Layer 3 of a small transformer language model trained on English Wikipedia (14 layers, counted from 0, width 64).
A neuron's activation on a vector x is SiLU(gate . x) times (in . x), where the dot is the dot product.

Input weights of the MLP neurons that the questions are about. A number n stands for (n - 500) times 0.0013.
n2 gate: 402 784 336 575 442 343 610 637 393 386 454 315 680 480 349 785 783 364 849 571 576 737 461 694 439 564 748 629 573 404 790 423 589 115 569 710 462 463 707 716 380 408 476 563 562 466 541 425 488 512 447 328 633 329 429 369 336 678 455 449 477 466 358 443
n20 gate: 419 582 434 218 578 721 802 374 311 664 549 324 385 564 713 681 450 536 372 680 164 495 507 586 372 466 186 344 626 703 692 470 332 497 632 285 575 754 502 673 443 538 416 669 211 474 527 546 596 629 617 491 403 113 516 551 362 415 489 529 501 471 488 705
n50 gate: 395 444 471 517 480 524 681 305 507 761 623 524 530 442 306 445 617 464 275 873 498 489 628 438 421 588 565 461 390 347 710 655 445 400 395 350 463 451 605 564 413 623 337 466 504 689 811 637 492 678 321 493 646 540 458 144 600 500 595 349 450 445 383 565
n67 gate: 426 345 570 751 626 848 608 468 436 740 746 662 347 654 375 528 527 546 312 675 547 551 281 313 521 494 307 520 430 367 306 193 392 430 455 576 493 597 388 463 450 416 647 412 249 739 452 502 564 251 721 622 395 713 788 564 500 477 692 231 604 715 600 529
n83 gate: 615 390 636 559 521 516 596 570 586 282 253 456 470 403 358 402 460 570 721 565 743 575 668 267 697 435 564 533 663 478 364 501 913 413 702 725 721 614 343 829 322 628 436 534 370 236 518 605 362 521 593 307 473 446 225 865 377 742 529 613 693 357 199 289
n96 gate: 240 144 339 500 564 692 621 761 461 607 480 363 267 704 505 427 664 559 516 534 636 469 810 236 377 393 659 682 560 533 392 410 585 400 735 583 367 689 518 886 232 476 498 358 599 467 668 245 283 677 387 447 562 505 429 571 351 730 395 599 384 675 639 602
n128 gate: 269 955 608 530 430 649 230 442 453 635 728 623 118 466 315 431 369 485 786 638 350 612 371 377 219 427 637 492 705 495 628 417 362 417 764 575 333 444 704 544 505 396 561 579 834 536 632 282 166 128 644 645 609 449 459 400 436 322 741 473 416 537 384 383
n133 gate: 281 661 547 416 436 671 479 388 640 263 143 811 640 626 389 362 426 575 683 466 496 219 418 543 640 566 687 689 559 380 406 514 225 545 461 415 524 391 633 584 380 495 474 503 679 526 276 403 539 353 303 451 320 782 468 406 385 677 619 659 688 613 528 576
n155 gate: 356 185 599 348 619 705 772 674 764 372 566 853 870 678 491 459 758 361 372 463 784 506 342 766 541 691 411 355 301 676 414 560 670 325 438 628 602 743 405 547 504 732 431 461 397 616 581 594 383 574 534 318 469 612 505 536 667 654 523 580 439 620 498 616
n2 in: 689 236 508 316 436 395 783 628 500 505 390 481 484 431 565 527 660 219 674 603 538 439 602 333 404 523 514 326 645 539 294 657 449 231 625 597 703 414 551 293 406 233 278 498 331 606 676 347 597 628 401 351 432 388 733 554 746 769 487 638 645 611 546 327
n20 in: 482 538 391 618 494 533 367 642 365 482 234 622 478 486 604 507 424 463 699 610 242 555 376 469 698 411 486 413 755 297 350 336 748 548 525 290 174 503 258 545 428 398 297 651 459 384 595 677 593 507 527 517 378 560 355 503 112 425 817 504 546 462 486 451
n50 in: 511 620 515 327 561 690 632 487 585 396 247 360 746 577 178 462 358 555 471 704 500 362 379 210 757 807 661 672 390 292 689 660 499 567 428 519 524 678 496 454 501 367 449 588 478 406 566 738 596 434 339 291 417 468 547 596 244 496 569 373 566 434 359 713
n67 in: 380 564 508 579 346 474 332 415 359 417 467 471 672 551 607 427 650 439 457 437 552 504 552 466 513 489 569 551 688 549 465 673 626 394 314 437 614 421 282 350 633 296 620 703 344 769 595 466 556 508 282 326 351 476 223 575 363 498 680 655 414 409 642 241
n83 in: 632 315 399 530 165 387 332 450 334 423 475 541 496 469 384 488 317 706 728 602 564 510 476 301 514 16 421 516 656 826 520 393 512 173 388 604 657 401 691 612 423 426 530 623 475 565 826 414 727 587 528 533 508 503 482 512 271 460 454 606 365 621 483 401
n96 in: 412 466 390 640 370 720 409 445 414 440 359 319 573 416 623 464 714 547 523 554 519 723 618 410 697 405 788 617 640 323 442 434 664 535 432 485 659 501 705 962 639 688 404 524 452 893 463 425 516 397 448 743 450 265 569 153 572 586 312 694 494 552 503 508
n128 in: 531 564 637 589 482 619 358 260 665 442 806 717 389 344 487 505 588 410 608 383 462 532 252 217 321 544 520 633 453 424 507 540 723 744 383 706 362 597 582 284 362 473 641 668 851 623 349 511 498 459 262 676 638 446 376 480 413 262 454 467 328 465 562 632
n133 in: 302 349 708 352 442 569 690 496 433 488 475 547 488 611 738 500 690 345 686 677 570 613 231 659 666 623 650 343 421 493 585 669 649 500 306 391 605 705 679 463 649 675 687 566 492 732 603 476 475 428 644 692 471 547 501 445 486 526 704 668 638 601 495 552
n155 in: 701 364 742 525 399 443 711 574 956 401 385 424 555 376 754 604 617 687 606 758 465 479 506 385 232 687 590 392 569 681 527 803 704 528 586 459 623 598 601 412 461 485 307 350 388 313 304 614 501 757 393 266 499 539 371 560 368 453 474 361 408 576 193 459

Each question shows a token from some text and the vector x that enters the MLP there. A number n stands for (n - 500) times 0.0051.

"20": 538 556 422 500 775 215 620 426 539 392 346 454 666 667 503 552 448 545 555 429 535 567 618 558 491 483 329 576 415 462 429 389 577 682 365 548 448 488 676 301 722 246 315 314 515 347 555 535 515 530 421 510 487 444 511 301 531 212 430 632 342 754 440 612
Which two neurons fire most, strongest first? n67, n96

",": 501 634 524 447 589 444 471 358 420 727 432 395 434 589 368 554 482 511 582 384 451 754 529 277 487 626 230 523 610 430 424 446 670 610 245 545 688 654 406 281 601 514 288 393 475 345 659 373 544 335 431 568 456 686 471 486 398 641 395 622 347 484 306 661
Which neuron lights up most? n133

"ul": 265 562 408 609 604 333 616 336 305 445 443 388 600 565 234 424 609 696 520 367 752 627 291 402 429 435 358 560 573 489 538 485 521 559 407 434 583 402 316 374 502 325 289 374 418 293 616 368 478 369 662 625 547 546 523 618 618 403 600 588 405 467 544 615
Which two neurons fire most, strongest first? n67, n155

" was": 461 532 473 500 704 426 431 401 380 499 320 374 570 568 429 606 734 483 499 194 465 554 568 509 515 589 266 437 586 514 444 510 516 351 339 375 718 536 444 326 587 503 267 399 592 263 598 458 549 564 432 612 338 527 699 291 621 532 604 613 202 542 378 615
Which neuron fires most, and how strongly? n128, at about 0.29

"G": 498 632 393 563 545 776 586 308 343 689 386 396 506 451 325 695 589 494 653 368 626 676 596 564 478 696 444 549 707 541 669 551 781 547 413 668 443 537 372 350 591 540 400 282 418 462 647 344 502 434 535 684 501 470 396 491 637 300 546 654 428 573 372 620
Which neuron lights up most? n128

"t": 452 434 455 473 604 543 586 347 371 638 424 341 731 632 423 589 313 612 637 125 651 598 430 283 470 497 412 179 560 588 501 388 584 593 328 539 508 586 385 357 674 701 366 359 363 384 575 294 541 467 562 522 529 552 359 480 761 382 646 575 585 618 443 531
Which neuron lights up most? n128

" C": 569 602 292 546 622 511 435 319 490 554 368 319 503 673 386 534 593 503 645 418 585 679 672 421 522 576 416 525 617 590 531 862 554 610 211 513 502 546 452 290 546 474 417 239 491 401 631 383 500 430 548 669 515 454 621 587 640 468 493 477 538 441 431 646
Which three neurons fire most, strongest first? n20, n83, n50

" the": 615 637 311 561 510 432 538 313 414 578 335 314 571 517 440 501 503 673 584 244 469 614 569 399 617 628 221 641 416 511 410 595 550 510 428 598 646 583 324 397 593 622 268 218 461 388 643 401 477 347 404 645 416 605 443 506 554 559 686 585 297 542 565 670
Which three neurons fire most, strongest first? n128, n2, n155

" to": 599 479 390 443 589 379 606 484 348 614 307 503 514 509 336 691 638 615 556 354 357 684 569 385 659 659 456 486 599 570 285 578 665 669 405 366 547 477 460 302 604 440 234 352 292 359 532 413 654 360 444 609 398 588 477 440 618 515 548 628 265 535 411 602
Which neuron lights up most? n128

"y": 637 565 462 476 491 547 510 204 439 664 446 375 621 696 411 537 409 750 600 385 577 688 511 419 293 443 366 345 329 372 508 554 766 540 465 404 500 357 461 384 664 619 356 553 528 226 585 305 502 324 517 532 377 390 343 585 569 345 430 519 567 481 548 670
Which neuron lights up most? n2

"ov": 575 720 442 441 598 413 681 317 448 554 454 522 561 648 512 370 681 517 679 448 631 607 543 301 527 311 261 553 610 724 483 543 418 625 442 392 336 628 430 443 689 432 564 265 467 353 553 362 440 455 489 537 360 721 307 551 536 307 643 716 351 710 298 594
Which neuron fires most, and how strongly? n2, at about 0.18

"ot": 631 671 341 640 632 605 444 420 514 483 361 382 424 537 481 628 613 612 487 371 697 674 624 521 565 422 456 533 422 488 632 538 510 810 410 318 278 658 486 449 608 596 314 456 471 273 590 494 645 609 580 584 391 505 388 574 710 425 647 442 199 685 434 645
Which neuron lights up most? n2

" |": 561 649 528 469 577 680 404 386 483 728 394 462 636 628 392 694 424 677 580 324 478 444 342 291 617 431 472 466 389 567 468 465 652 352 367 557 424 619 452 264 717 540 327 368 461 326 547 445 583 525 496 609 558 628 545 435 534 627 541 801 298 555 375 648
Which neuron lights up most? n2

";": 639 677 516 489 571 463 400 486 402 717 297 400 596 555 457 672 509 532 594 366 493 537 415 341 471 445 449 520 454 549 434 497 742 492 240 473 608 600 343 205 595 663 446 331 477 336 628 436 579 433 579 531 517 507 447 570 546 585 412 644 427 669 406 735
Which two neurons fire most, strongest first? n96, n83

"ed": 641 518 543 486 494 393 510 469 358 514 426 538 587 525 406 519 571 694 464 322 660 498 562 518 505 645 189 398 501 404 578 410 575 719 484 461 575 686 329 311 772 538 400 453 587 425 568 292 595 355 557 607 575 542 620 395 616 426 524 438 263 710 422 727
Which neuron lights up most? n2

" |\n": 454 616 457 579 537 250 413 478 295 561 363 614 471 606 583 649 485 549 544 307 542 426 599 366 508 397 516 513 405 364 213 640 780 507 337 466 616 596 397 297 607 628 306 317 429 315 661 415 507 530 643 642 529 591 432 306 530 444 533 578 413 540 127 591
Which neuron lights up most? n83